Layer 10 of a small transformer language model trained on English Wikipedia (16 layers, counted from 0, width 128).
A neuron's activation on a vector x is SiLU(gate . x) times (in . x), where the dot is the dot product.

Input weights of the MLP neurons that the questions are about. A number n stands for (n - 500) times 0.00065.
n46 gate: 558,676,120,376,368,448,363,288,418,456,415,463,555,815,508,508,205,427,663,664,608,578,575,600,549,605,521,323,425,633,496,457,476,448,542,679,347,548,529,363,411,237,443,545,549,483,415,452,646,660,720,727,665,680,282,657,342,691,716,465,340,562,629,496,601,404,445,598,668,675,417,513,785,437,569,530,349,317,480,535,709,382,500,608,532,508,297,397,476,373,590,406,558,720,633,707,377,308,636,677,370,546,232,365,337,496,579,447,343,400,500,458,367,448,478,637,318,585,437,712,589,629,484,485,595,653,647,686
n53 gate: 248,88,337,414,371,520,642,457,496,268,700,611,304,581,558,398,568,496,570,488,530,355,513,571,557,334,578,405,404,179,696,449,578,594,399,504,321,436,479,326,414,455,608,632,291,441,445,580,540,339,527,500,622,844,690,808,467,575,547,453,352,717,496,467,457,399,392,595,412,516,285,522,567,593,516,453,504,265,460,441,693,574,610,290,329,610,360,619,330,556,310,394,191,429,531,491,527,455,830,522,374,564,449,512,233,356,401,296,410,334,631,504,461,500,458,524,448,594,185,567,394,404,554,515,325,421,475,641
n60 gate: 538,553,535,674,664,409,723,461,626,463,524,435,814,749,340,496,550,487,380,478,402,425,372,571,638,624,446,537,533,557,432,335,551,567,201,825,432,577,405,280,519,453,757,470,509,697,722,721,633,402,229,471,339,336,542,527,704,231,487,430,377,703,325,430,355,194,304,724,412,192,371,314,700,614,319,737,653,581,633,594,460,562,588,609,712,691,441,455,540,684,594,491,526,486,704,960,430,551,285,562,523,505,500,550,192,604,415,495,616,478,309,690,466,317,569,384,540,636,330,462,208,122,383,525,260,355,505,472
n83 gate: 585,611,416,255,439,532,560,461,612,258,556,471,633,438,454,470,609,375,488,524,736,429,475,331,604,615,400,325,551,412,464,544,504,433,410,573,698,597,640,300,181,621,500,424,215,356,710,516,555,620,362,478,524,537,522,727,508,336,408,559,456,647,492,713,473,329,346,463,551,714,544,373,560,390,384,250,599,470,443,277,482,645,635,462,644,381,230,600,289,392,487,409,481,613,298,500,201,534,691,504,287,427,280,512,526,513,667,541,289,411,776,420,426,793,463,420,328,699,640,306,701,433,284,451,584,407,462,663
n128 gate: 692,586,395,660,375,672,677,242,693,221,436,340,555,884,364,515,620,527,594,399,427,393,324,704,610,274,328,751,221,608,596,594,484,393,376,367,517,364,303,387,394,558,423,549,406,420,453,476,420,467,496,431,614,356,356,720,442,353,291,326,626,633,520,504,448,420,500,640,564,548,504,565,605,555,284,457,280,283,470,480,312,487,407,283,516,492,635,686,543,381,574,598,685,508,508,584,573,432,455,319,480,513,287,428,328,395,362,606,236,549,370,550,500,464,439,567,666,222,642,512,453,750,471,315,479,451,676,694
n137 gate: 337,484,551,624,196,454,632,455,617,687,460,539,607,472,648,413,403,557,534,570,577,539,187,575,640,547,586,591,338,509,508,566,496,715,760,640,317,504,465,338,241,539,403,563,804,474,54,462,535,142,370,446,607,315,344,227,241,413,512,467,605,618,428,452,628,390,315,414,394,521,546,355,473,460,586,464,466,456,475,430,684,742,700,540,633,414,529,329,645,406,374,636,617,312,611,690,435,215,186,523,500,496,697,600,617,372,521,337,536,388,509,430,744,665,442,426,442,500,693,513,443,369,669,481,544,703,544,370
n188 gate: 434,525,302,444,487,664,607,439,474,300,540,694,308,435,239,334,336,524,342,525,632,695,597,421,708,326,577,647,518,522,454,570,658,566,610,300,339,319,372,496,655,496,854,587,239,431,473,700,416,483,375,338,496,571,484,401,583,275,699,520,564,789,428,569,252,534,384,530,443,755,427,482,359,218,474,419,474,364,549,442,486,419,615,746,509,266,404,658,442,545,522,496,775,413,467,79,585,555,432,530,833,274,424,433,545,560,508,598,478,418,743,443,726,504,401,574,637,603,417,701,332,417,439,504,600,390,173,591
n210 gate: 589,587,629,482,329,569,695,359,458,529,423,417,690,477,395,634,597,504,413,492,491,307,466,640,427,504,259,337,386,576,460,607,665,500,308,430,547,561,423,594,646,496,628,630,483,310,629,359,467,700,558,509,819,385,387,396,750,649,624,571,333,863,545,400,650,279,360,554,582,431,562,430,564,530,392,799,550,517,527,628,367,494,463,398,537,317,706,436,796,496,316,500,770,492,659,661,508,443,531,573,516,286,150,839,369,690,616,554,517,612,491,513,286,663,604,356,572,439,606,267,670,576,467,417,614,450,555,765
n220 gate: 848,209,331,518,460,874,451,366,618,339,574,439,283,610,582,294,485,241,414,805,393,490,318,443,708,465,334,858,267,809,698,320,672,354,731,543,511,500,281,214,419,715,291,500,465,107,337,584,509,204,511,495,456,158,505,344,567,224,686,481,645,691,550,259,471,230,513,434,630,431,375,581,568,286,510,733,536,625,546,480,110,754,490,386,545,456,510,663,294,283,597,631,620,624,379,637,462,481,486,644,656,809,484,396,463,744,710,682,426,504,422,422,612,640,500,617,402,739,621,536,558,671,188,702,624,358,636,418
n225 gate: 570,339,519,322,616,464,513,431,395,356,472,345,363,679,362,316,438,375,414,387,582,427,533,671,661,451,21,843,495,500,566,69,559,569,577,669,472,602,663,118,492,555,526,483,455,600,368,734,496,331,397,653,526,490,549,526,468,479,548,422,452,546,253,683,464,397,227,747,519,664,189,553,463,547,859,377,423,616,541,531,369,734,473,546,676,726,624,407,496,642,807,404,551,380,422,559,675,613,635,524,685,430,652,319,185,510,539,563,197,381,411,691,376,478,392,413,276,605,404,662,383,347,454,566,348,478,243,541
n245 gate: 445,346,524,632,614,491,431,614,590,354,532,626,663,408,324,722,334,466,540,534,382,491,688,559,687,726,604,716,345,400,605,316,415,644,547,363,203,469,280,456,586,378,454,541,455,519,342,357,556,572,495,599,401,535,318,539,614,245,698,407,576,514,646,342,471,526,375,478,353,583,639,689,619,216,406,514,424,409,369,444,281,783,451,568,420,748,866,426,366,495,640,645,609,432,436,572,383,471,616,690,416,717,938,435,359,667,384,184,477,521,587,500,815,667,667,332,366,537,336,714,393,523,599,642,251,740,606,495
n272 gate: 661,433,456,453,186,756,572,535,475,500,405,437,336,383,320,519,370,531,413,777,408,550,589,335,593,705,290,529,584,542,415,731,463,651,484,349,547,504,534,496,542,350,574,431,508,743,427,448,148,633,410,679,719,752,601,667,441,595,580,716,408,610,418,366,407,569,367,688,654,557,637,404,457,781,442,439,666,356,429,408,482,354,615,479,351,365,249,733,468,414,655,528,445,470,528,509,418,294,550,665,603,307,487,359,443,438,396,674,539,645,641,619,483,569,494,620,532,118,318,449,468,804,350,440,504,546,423,655
n280 gate: 543,811,527,409,488,606,324,441,508,409,918,483,561,473,412,496,325,543,371,353,654,592,551,309,686,829,592,584,576,365,370,520,546,535,642,613,591,296,415,562,444,584,703,400,571,599,651,658,567,199,415,378,540,233,406,300,729,366,584,457,482,640,434,584,490,631,532,584,538,269,469,628,483,846,334,626,575,398,385,480,611,363,483,334,616,552,524,411,781,756,571,635,543,445,496,370,566,481,392,552,326,405,496,642,509,513,372,616,678,408,624,769,587,365,432,428,379,483,744,632,349,547,366,345,348,443,851,572
n284 gate: 504,332,428,511,825,418,544,476,395,284,539,449,452,461,686,535,389,472,287,288,531,466,371,419,535,446,474,428,590,585,451,376,654,578,520,578,352,574,569,645,518,563,508,377,492,564,778,541,328,525,703,654,649,602,652,733,594,692,532,746,265,313,260,302,393,652,574,391,400,427,750,566,190,440,688,469,316,346,534,452,589,539,284,517,371,344,651,443,246,378,310,284,606,266,516,495,771,481,519,693,342,517,491,520,592,732,355,433,317,553,552,834,452,512,537,363,387,482,538,504,715,393,348,621,186,584,620,458
n294 gate: 350,511,569,598,600,264,637,429,409,507,656,481,688,631,565,573,644,642,466,608,456,356,469,416,686,455,599,637,435,450,280,619,609,701,432,658,375,268,793,619,405,708,521,562,305,506,922,617,661,428,508,476,486,554,735,742,450,500,446,554,500,630,280,485,464,589,522,443,556,357,311,460,550,407,470,476,511,361,423,685,548,471,560,465,676,403,434,438,605,524,318,378,628,381,396,488,535,386,462,613,283,690,610,438,437,640,420,710,563,545,655,512,417,574,341,384,504,390,493,684,403,385,583,425,508,575,620,679
n46 in: 500,508,458,452,527,663,534,455,380,614,467,508,422,567,700,456,484,425,180,530,483,284,662,597,766,527,546,448,262,436,400,166,666,534,537,566,591,686,589,304,377,496,481,478,480,850,603,523,447,751,547,321,390,548,478,485,544,474,653,710,563,391,422,616,576,711,587,719,598,442,508,554,500,524,512,492,516,160,503,401,449,553,583,512,169,454,577,458,378,521,576,534,437,681,375,521,422,460,386,511,248,504,165,303,475,458,656,563,574,312,280,313,483,496,570,595,396,662,536,355,390,298,420,518,588,319,647,568
n53 in: 504,377,508,378,496,582,467,471,405,571,473,595,614,511,343,674,674,543,360,514,704,534,531,531,288,530,612,233,508,381,386,569,526,471,432,800,571,659,314,358,456,466,465,497,281,432,414,404,500,321,578,285,365,575,620,606,369,483,369,303,420,481,661,408,497,403,484,336,522,570,585,468,558,550,364,516,715,535,188,719,363,565,508,465,564,572,607,640,504,256,519,402,322,488,638,480,280,626,588,644,523,484,532,345,544,439,380,538,496,365,586,477,424,455,521,467,734,745,303,600,623,727,530,644,611,324,714,669
n60 in: 285,617,398,590,457,589,569,429,452,641,537,508,434,493,580,350,465,699,571,647,642,648,589,633,408,363,487,704,552,275,454,534,686,433,537,578,286,310,537,594,493,333,574,489,575,355,430,688,698,615,556,621,648,583,191,454,443,507,565,628,525,431,437,580,621,757,611,412,748,215,572,446,276,634,385,752,650,678,613,679,453,584,378,261,449,257,597,377,290,409,480,326,675,359,413,585,418,741,368,381,618,406,496,669,521,517,618,492,446,412,581,322,417,562,570,420,592,446,699,343,677,617,564,450,544,525,378,496
n83 in: 370,610,91,313,516,558,435,448,632,492,636,496,190,646,496,511,259,579,484,731,676,364,581,508,578,622,370,460,520,367,585,386,528,618,474,693,450,617,626,394,230,452,474,665,611,264,418,531,504,348,380,725,584,654,565,408,512,409,531,410,344,411,587,284,586,453,476,688,487,539,496,609,439,622,516,575,480,593,312,282,593,519,382,723,603,409,446,635,404,177,612,584,399,427,428,457,466,654,658,486,303,652,492,465,475,496,726,282,674,443,631,353,525,754,368,492,227,454,518,512,614,403,372,651,436,449,541,649
n128 in: 632,445,227,606,624,575,672,575,626,564,397,400,540,335,435,398,284,561,280,442,629,450,360,442,404,402,456,619,593,689,351,467,648,536,457,560,484,392,129,330,325,638,414,581,424,659,591,282,327,504,315,452,559,580,358,599,473,507,408,630,443,326,715,515,488,410,532,489,459,708,508,589,300,422,382,444,504,457,469,430,439,435,768,582,485,682,671,397,592,357,600,817,618,454,402,377,750,458,366,274,640,567,742,578,456,431,643,618,472,554,516,566,368,586,642,372,430,468,462,702,652,453,523,410,427,476,496,488
n137 in: 367,186,496,583,478,496,262,676,615,568,532,370,429,647,319,493,444,615,618,762,85,396,402,356,536,508,613,454,457,469,340,482,622,513,421,553,385,358,398,281,634,450,418,374,637,484,361,430,629,665,401,556,526,588,517,511,434,363,551,583,508,512,572,215,451,459,381,316,525,515,284,371,520,657,260,707,584,410,556,496,638,521,708,629,572,485,437,478,471,619,550,478,680,399,642,381,668,388,511,554,663,350,504,444,448,463,438,587,484,563,500,547,239,466,342,522,633,376,406,838,496,628,400,390,697,405,680,681
n188 in: 414,538,787,601,362,535,258,383,432,690,305,198,612,485,249,721,578,818,687,477,416,347,697,382,504,571,449,315,256,719,640,285,400,551,727,493,454,594,332,571,507,729,560,493,516,486,450,535,557,656,638,424,623,425,500,512,565,529,377,481,623,537,805,484,474,244,449,383,618,531,551,297,418,627,316,383,624,353,405,773,214,463,655,529,464,289,434,504,369,575,508,469,605,528,412,453,613,474,555,376,488,500,350,636,592,547,558,576,512,576,410,353,172,429,552,535,601,559,621,276,397,524,403,663,459,452,664,528
n210 in: 683,407,613,581,431,519,507,551,445,411,536,547,710,632,575,665,378,540,706,437,332,673,508,536,388,500,414,500,619,622,633,604,543,520,540,674,233,237,596,408,634,547,474,554,244,464,439,398,576,496,513,533,612,526,394,620,564,461,515,404,554,413,338,822,587,354,543,817,398,432,679,451,512,205,504,273,345,560,573,436,205,555,172,293,415,627,523,560,343,622,618,586,471,551,459,588,580,615,522,638,396,564,650,648,279,500,459,341,622,352,284,424,753,439,548,403,624,500,375,508,515,742,629,433,394,475,744,327
n220 in: 649,551,297,508,526,578,305,379,580,517,884,398,422,591,398,695,461,683,474,496,686,669,667,657,385,339,528,371,428,527,448,800,636,541,333,488,353,293,428,422,537,558,537,281,513,556,253,735,256,650,324,699,661,291,660,703,460,678,185,421,472,599,627,407,472,539,578,527,279,444,349,202,473,767,535,624,509,482,381,525,528,407,583,306,404,559,509,385,551,674,549,690,238,177,243,661,380,350,524,465,513,445,312,594,546,674,602,434,505,591,428,730,579,288,482,216,543,555,383,356,281,608,411,719,496,645,314,580
n225 in: 475,283,619,554,739,451,472,310,682,435,491,500,371,856,492,360,641,391,319,421,517,471,521,500,419,406,322,446,529,429,556,449,668,566,270,304,504,508,420,728,310,479,670,523,467,360,697,288,655,550,264,543,508,614,702,409,424,583,512,238,229,286,635,708,454,354,608,529,442,568,170,491,504,618,496,668,422,744,463,337,491,407,328,584,590,551,504,304,119,440,488,528,438,563,559,269,446,230,546,544,340,185,582,604,574,557,627,668,414,493,403,428,478,601,472,492,560,397,636,609,622,378,720,485,391,477,610,613
n245 in: 612,457,526,708,572,564,636,599,476,251,479,410,374,664,251,381,500,557,613,504,573,406,674,302,511,380,432,602,216,578,827,380,343,507,378,587,639,599,488,556,473,341,242,396,577,507,227,406,709,666,552,734,360,286,496,364,372,370,640,592,731,541,508,508,555,122,435,569,324,488,820,624,392,529,617,559,411,678,586,488,414,500,544,500,560,461,677,480,512,631,630,736,431,512,438,413,443,329,627,640,408,416,669,449,662,513,562,480,580,385,425,401,708,393,563,578,625,517,685,401,396,479,679,635,205,626,658,496
n272 in: 504,420,537,633,609,616,174,683,354,398,591,619,246,507,377,479,459,590,736,464,399,365,441,757,496,425,629,469,453,318,426,299,435,416,554,369,575,358,355,485,577,577,582,518,462,461,611,482,476,588,492,416,515,677,607,482,453,311,375,605,565,426,289,531,524,192,500,580,588,574,712,621,786,500,546,444,652,477,460,610,720,539,455,496,466,208,437,441,669,714,542,555,389,403,438,254,382,409,645,490,704,461,425,504,300,520,595,439,679,485,461,402,660,586,355,753,445,747,388,376,605,465,776,417,469,482,320,473
n280 in: 607,515,612,378,532,441,562,542,375,488,620,472,354,568,253,371,633,750,324,347,462,201,615,410,631,448,622,407,598,480,492,89,828,473,386,631,579,602,586,555,352,617,646,467,536,554,300,617,529,625,422,252,354,735,859,377,402,445,597,432,398,492,409,569,564,386,483,496,599,586,521,500,508,508,488,245,524,492,480,268,329,522,452,414,372,757,355,438,593,446,553,519,425,398,305,362,526,515,589,486,504,711,266,679,449,385,593,735,538,478,340,529,626,504,454,539,519,655,720,549,286,365,621,565,622,715,496,391
n284 in: 641,628,760,260,420,603,453,504,451,777,605,724,315,530,684,362,504,538,524,450,457,512,637,574,530,572,611,578,616,730,460,450,480,686,558,413,572,631,641,340,758,369,424,727,520,734,475,386,355,472,784,513,539,375,522,539,566,526,594,469,667,657,588,721,464,161,699,419,450,634,483,701,596,591,504,534,625,587,566,527,664,747,528,496,810,407,468,480,395,462,533,465,477,747,380,644,397,392,433,511,440,500,513,488,479,815,477,472,525,519,770,442,377,548,525,266,500,250,493,240,237,405,443,584,512,396,363,496
n294 in: 450,457,436,516,595,657,564,314,616,629,701,406,593,525,711,514,449,528,548,361,445,444,706,219,483,544,622,305,504,424,416,414,667,491,623,406,477,478,416,541,335,369,552,308,600,642,597,522,460,429,440,230,661,578,517,582,481,589,507,380,342,625,308,575,527,676,550,373,540,395,528,429,749,599,519,504,496,348,555,389,520,453,489,736,493,340,660,428,683,353,406,507,553,489,443,492,325,675,407,431,511,738,438,583,449,655,292,422,647,630,500,267,453,507,346,647,558,547,633,454,475,511,103,578,228,691,496,447

Each question shows a token from some text and the vector x that enters the MLP there. A number n stands for (n - 500) times 0.012.

"east": 474,625,414,466,419,670,599,526,395,535,433,330,539,472,408,544,525,504,376,547,470,457,588,547,467,494,489,498,480,560,492,537,328,295,587,478,433,481,586,427,442,453,520,622,561,442,417,598,562,386,408,581,445,517,425,394,541,679,436,348,459,558,601,521,478,634,432,402,292,399,570,529,479,534,540,376,544,223,523,434,532,387,539,426,522,421,526,397,464,547,517,636,551,651,497,506,405,538,563,494,511,444,490,374,536,355,444,426,377,571,552,517,463,477,300,412,591,456,548,399,478,420,547,387,505,425,550,330
The most active neuron and its activation: n225, at about 0.25

"s": 534,569,596,540,526,490,463,434,465,465,430,531,545,585,513,580,406,433,520,447,429,643,591,500,382,523,473,519,578,632,585,540,530,425,660,532,397,508,581,607,686,398,524,712,544,505,493,489,457,589,449,497,470,412,496,353,423,636,561,543,427,495,516,534,512,503,619,608,562,609,537,610,603,628,496,580,458,717,474,420,657,276,480,525,295,564,393,495,535,519,453,465,493,558,476,386,548,455,514,521,611,545,661,390,503,553,560,549,520,503,553,446,507,427,290,609,469,537,483,425,581,608,592,596,515,414,438,455
Which of these neurons fires most? n272

"min": 490,524,612,392,381,535,583,608,448,552,722,514,575,492,392,549,523,615,622,477,506,378,426,526,552,437,445,456,358,443,603,623,602,425,525,482,647,547,539,693,492,493,622,412,554,593,401,647,538,608,480,484,382,587,434,230,495,495,487,511,615,543,529,529,449,588,397,501,504,388,717,499,483,475,438,586,460,596,441,548,370,491,540,641,416,686,548,430,618,396,532,612,379,487,470,575,585,340,434,422,477,489,502,521,642,433,592,454,583,533,569,418,457,432,358,640,583,491,498,469,620,548,440,428,542,340,411,571
Which of these neurons fires most? n280

"na": 419,356,522,442,458,595,608,628,381,410,647,601,402,373,532,640,565,443,508,565,533,377,653,626,467,427,578,337,537,438,676,635,602,448,638,504,551,560,513,433,576,511,573,460,646,486,481,463,433,481,485,519,469,524,667,477,476,569,506,431,655,371,622,474,403,507,612,457,411,666,594,590,422,294,576,502,490,434,440,472,576,344,448,417,456,545,599,417,427,440,501,511,471,440,528,450,622,451,574,512,510,559,508,492,644,616,461,489,470,490,574,457,331,501,424,611,503,424,452,551,568,707,620,548,666,478,466,398
Which of these neurons fires most? n53

" the": 477,532,438,495,442,494,431,496,537,570,454,425,427,473,489,302,505,511,476,575,570,603,594,402,554,451,484,457,568,318,520,485,536,414,432,432,548,485,490,622,401,646,468,551,590,541,525,425,478,425,558,469,333,438,547,439,551,568,597,441,503,491,513,523,632,458,479,492,194,523,438,541,469,482,442,491,470,493,867,426,581,381,574,529,611,464,496,591,554,481,420,538,494,565,459,614,505,529,368,515,500,486,589,491,461,489,397,478,490,687,462,469,428,473,421,387,512,521,525,532,408,583,425,513,488,342,471,522
The most active neuron and its activation: n272, at about 0.35

" d": 564,484,454,399,482,481,459,676,444,456,762,604,592,486,405,499,537,477,427,580,601,529,517,549,521,402,465,608,415,577,521,638,509,516,609,539,474,427,636,526,636,443,505,522,451,431,424,568,634,787,426,470,403,555,585,488,451,455,485,468,498,411,552,590,525,396,389,499,592,639,485,506,414,498,568,458,493,409,423,273,569,408,480,589,437,449,460,416,429,430,433,358,319,567,533,502,417,367,537,492,543,500,387,443,487,378,417,455,493,489,711,560,372,578,408,314,459,474,495,437,462,550,377,495,536,343,570,684
Which three neurons fire most, strongest first? n83, n53, n46

"in": 463,494,592,384,453,488,356,489,412,436,478,665,447,332,643,591,407,406,413,452,400,509,547,448,412,376,400,439,635,401,477,679,471,402,646,444,511,527,475,663,615,535,591,582,639,486,586,417,429,465,539,488,466,475,619,538,440,553,418,555,657,339,485,523,619,612,436,319,347,651,587,589,571,498,586,567,447,462,524,549,481,565,570,519,427,386,538,478,429,441,624,444,547,502,563,357,643,430,478,419,502,589,484,531,553,531,432,527,445,526,535,530,229,328,520,565,508,466,539,465,531,592,571,603,465,432,552,505
The most active neuron and its activation: n284, at about 1.8

" special": 576,494,522,480,477,486,646,479,583,632,551,538,573,459,395,476,460,533,621,456,562,470,534,620,524,588,551,542,496,482,364,585,676,357,489,398,541,450,563,623,392,469,384,443,502,502,553,583,672,422,400,516,373,527,508,346,451,494,507,393,596,461,469,426,435,489,679,564,367,506,579,477,468,458,425,570,488,562,743,528,480,482,459,575,418,496,564,505,482,495,535,589,541,559,608,450,453,533,436,454,496,464,477,453,547,483,347,511,422,668,453,509,530,549,236,533,642,658,561,583,612,500,445,485,516,499,446,476
Which of these neurons fires most? n284

"x": 497,425,524,470,422,473,501,470,616,571,548,478,528,521,687,602,577,487,622,545,530,466,376,584,560,433,597,493,530,532,627,475,547,411,495,481,494,483,557,478,497,414,388,528,496,536,597,519,497,453,504,505,529,518,446,709,511,510,483,588,437,506,547,467,350,572,609,558,438,713,495,596,480,449,436,491,376,641,434,455,505,211,518,536,428,609,567,463,403,322,585,465,459,431,512,430,418,407,653,408,547,593,446,452,572,442,595,570,434,729,572,521,480,529,270,462,673,470,555,479,627,398,585,651,510,318,445,451
Which three neurons fire most, strongest first? n128, n83, n245

"==": 525,487,491,384,593,540,604,633,591,642,532,435,712,533,428,579,508,429,471,444,616,402,411,600,536,424,522,552,406,441,507,491,388,514,587,496,551,554,472,430,522,469,396,521,506,540,623,487,301,631,556,269,434,568,430,530,460,402,521,536,455,611,510,442,502,353,510,671,407,522,533,539,479,496,587,485,556,398,703,471,501,518,429,468,482,743,386,372,479,498,576,512,468,504,520,441,527,536,612,468,558,361,577,284,611,460,420,584,548,752,600,512,509,514,373,524,486,459,438,486,443,609,461,479,359,522,369,550
Which of these neurons fires most? n128

"ell": 573,470,465,421,647,358,521,548,532,519,460,511,532,577,512,560,565,490,364,443,495,413,420,527,569,636,564,469,475,564,395,844,477,591,618,633,478,544,589,522,574,550,560,427,477,399,611,558,631,411,483,587,559,598,489,474,402,373,460,386,447,577,537,400,445,588,527,555,451,242,434,496,676,432,431,490,560,539,521,565,439,318,412,415,451,442,533,393,412,457,488,501,439,354,507,350,463,410,429,464,461,466,531,455,760,476,423,603,421,695,441,409,563,423,448,399,479,374,447,500,602,508,513,534,610,351,594,567
Which of these neurons fires most? n245

"or": 640,456,553,429,517,530,521,675,532,530,646,361,481,452,411,461,506,470,555,536,466,597,503,375,552,415,550,441,632,491,671,516,481,450,505,414,492,607,498,631,520,374,498,469,580,428,411,471,645,423,419,428,408,563,592,456,551,628,399,492,531,438,394,507,348,606,656,541,477,533,581,412,457,580,401,507,547,536,611,607,446,538,503,576,567,607,554,601,600,395,520,667,406,513,630,378,519,442,395,582,542,497,664,326,481,408,387,514,515,646,561,507,408,469,459,365,577,570,594,405,602,518,319,383,495,377,520,422
The most active neuron and its activation: n46, at about 0.33

" organ": 574,494,450,393,353,460,622,507,648,548,529,457,584,277,428,567,531,578,611,538,561,459,542,539,391,504,555,477,537,588,446,519,562,283,693,458,575,465,483,487,467,545,448,392,417,397,520,514,582,567,402,466,241,516,440,349,566,579,465,563,524,487,415,412,370,452,567,551,491,507,523,494,401,540,496,586,548,519,623,573,448,407,497,637,430,494,498,464,467,486,586,525,379,447,482,564,609,407,544,432,413,420,364,364,553,474,433,497,593,746,456,566,483,508,326,631,473,603,520,537,570,554,392,527,478,499,395,602
Which of these neurons fires most? n284

"ization": 466,545,537,328,518,578,462,528,463,529,514,365,505,447,502,652,475,519,591,463,435,343,489,469,573,498,399,350,438,450,442,587,475,438,460,561,571,558,524,420,482,440,518,503,470,341,569,460,579,502,512,454,409,536,444,542,633,436,478,598,567,543,476,498,471,484,595,528,411,529,525,539,422,557,406,498,467,582,528,437,456,326,492,552,351,533,474,468,573,501,438,690,386,519,433,562,443,439,458,381,417,527,389,425,399,454,413,379,504,640,461,401,600,578,265,512,568,522,682,525,508,466,426,493,557,267,502,488
Which of these neurons fires most? n83

" base": 460,509,419,459,538,439,406,515,368,572,470,431,585,427,377,670,571,434,469,590,489,510,519,499,445,462,488,544,372,613,464,481,359,275,514,449,497,589,684,476,501,466,388,475,536,375,436,399,479,528,527,467,408,514,466,519,517,485,409,475,502,587,539,533,417,476,520,558,368,454,400,499,460,470,461,449,452,447,545,520,602,310,495,572,472,382,455,437,541,338,562,678,266,595,584,656,444,348,591,469,434,450,392,393,473,565,517,390,420,579,571,483,492,572,323,479,420,516,574,537,515,518,546,572,493,264,548,506
Which of these neurons fires most? n83

"ation": 582,503,591,450,524,472,434,515,500,470,569,361,523,547,423,609,486,514,583,498,498,375,452,451,461,530,394,457,459,332,554,530,469,456,484,619,547,493,527,530,474,490,583,509,495,386,568,433,551,494,459,495,469,433,405,562,519,536,397,443,583,416,396,491,458,531,739,570,399,702,542,584,410,498,442,510,362,515,533,323,495,328,581,478,502,719,520,384,492,515,470,692,368,474,498,472,500,443,408,347,441,511,416,452,379,501,436,458,492,527,624,481,563,559,216,461,549,461,613,564,624,444,507,489,486,391,551,473
Which three neurons fire most, strongest first? n128, n83, n280

" ": 435,401,544,467,551,477,508,508,461,503,522,465,512,436,488,484,450,572,483,482,604,489,515,636,510,472,485,488,453,421,555,479,503,469,557,369,506,492,532,526,731,575,406,385,579,266,552,611,516,471,444,451,433,560,519,410,423,507,437,417,459,617,534,560,544,499,384,557,492,603,413,569,483,531,475,497,548,438,459,502,506,459,458,516,513,654,468,387,452,623,294,571,535,575,537,446,528,492,596,466,474,545,419,513,490,587,481,516,543,579,515,637,522,424,277,494,461,547,459,582,546,446,524,307,519,447,491,537
The most active neuron and its activation: n225, at about 0.81

"10": 436,537,529,357,464,463,491,542,426,558,491,470,559,494,573,461,555,576,576,373,390,478,554,467,541,510,598,345,425,581,530,421,526,614,569,537,531,560,516,501,404,457,433,564,510,350,405,529,531,509,524,361,642,484,458,472,479,492,423,324,442,551,646,432,442,524,545,431,369,563,573,482,504,390,414,495,613,427,523,407,486,438,468,460,495,383,575,464,512,457,395,533,496,534,503,483,224,468,555,347,562,560,533,492,579,479,530,483,524,686,474,547,525,540,233,436,443,517,504,387,657,458,621,471,487,480,548,591
Which of these neurons fires most? n83

"t": 622,437,468,638,499,509,529,488,409,476,546,546,639,400,539,592,462,554,349,447,539,445,333,560,472,429,398,470,510,471,528,647,425,395,520,526,393,565,490,481,576,477,410,633,424,496,469,540,500,577,583,573,508,553,408,485,499,593,434,535,467,509,433,529,351,533,710,539,349,441,414,442,457,550,392,619,408,648,511,424,354,325,524,551,438,420,465,469,545,323,552,654,399,362,587,559,554,465,524,509,462,536,471,434,368,526,525,311,515,704,576,642,454,457,329,453,421,521,553,580,352,580,577,468,452,387,589,416
Which three neurons fire most, strongest first? n128, n210, n188

" and": 586,485,492,517,544,364,581,565,513,621,569,429,439,413,447,467,492,506,492,537,480,471,569,509,486,481,517,482,459,555,512,547,408,525,544,427,478,513,628,595,448,464,527,655,608,427,580,507,514,608,475,519,481,524,479,516,492,524,402,329,597,573,439,427,737,409,518,614,416,488,486,539,424,536,469,517,591,582,907,479,666,392,586,561,435,500,542,539,469,571,480,438,545,334,509,439,611,514,276,472,631,557,564,433,394,544,381,504,416,509,455,413,617,507,436,430,535,519,449,533,451,548,465,465,528,528,426,392
Which of these neurons fires most? n53

"G": 442,518,544,515,488,426,549,607,466,579,545,408,576,452,415,445,513,463,404,480,553,484,519,537,574,503,510,511,547,444,585,720,345,490,376,589,505,466,572,438,517,609,491,440,566,498,529,515,538,477,540,541,400,531,614,497,539,409,599,250,508,577,591,619,481,512,546,399,469,688,580,532,532,319,636,550,548,577,448,529,460,406,499,554,524,553,425,570,458,654,469,590,351,462,428,511,356,520,516,576,551,494,626,377,459,570,426,490,514,756,532,553,515,510,172,472,480,451,469,496,539,563,516,577,462,436,663,453
Which three neurons fire most, strongest first? n245, n46, n128

"round": 468,490,533,420,424,406,561,354,564,458,407,615,475,426,470,561,608,567,411,483,444,434,546,493,527,520,491,435,423,556,554,749,453,335,701,436,528,598,445,452,526,518,520,482,533,427,579,585,473,616,529,458,370,473,588,410,508,464,400,385,534,541,597,394,566,436,598,417,300,601,458,453,466,399,491,516,417,316,436,625,539,427,466,443,706,458,697,434,539,566,530,633,459,535,539,388,335,419,396,474,609,596,520,506,550,481,316,582,488,646,595,438,436,469,390,334,515,529,516,595,384,543,422,619,578,377,447,488
The most active neuron and its activation: n188, at about 1.9

"la": 464,313,481,480,532,578,441,599,496,489,456,459,410,492,566,631,542,641,460,557,484,597,464,516,492,329,526,444,642,618,547,719,625,455,581,585,406,481,576,424,547,550,601,496,578,556,449,368,564,428,592,540,528,570,482,344,458,415,647,424,612,583,507,597,481,426,519,557,515,522,627,448,368,375,406,436,418,614,589,506,492,336,530,519,636,709,488,334,432,561,500,448,427,506,465,512,343,475,583,493,705,616,442,405,645,456,528,595,688,546,470,497,510,528,401,487,434,559,476,536,509,461,634,591,519,486,686,563
Which of these neurons fires most? n137

"ti": 380,435,533,449,501,635,566,506,488,548,588,425,375,422,383,531,498,536,527,567,369,408,555,314,527,502,435,426,556,368,629,497,558,446,554,438,626,521,483,468,531,521,571,472,361,449,443,558,513,466,565,470,363,421,440,436,417,758,354,429,535,552,539,317,677,537,730,478,345,509,526,395,468,491,622,481,435,469,528,370,567,441,478,633,601,369,505,430,537,512,563,506,438,488,549,518,553,473,630,314,588,413,535,470,528,541,430,463,523,643,447,463,495,494,357,297,550,401,511,434,519,513,563,443,503,444,560,426
Which of these neurons fires most? n46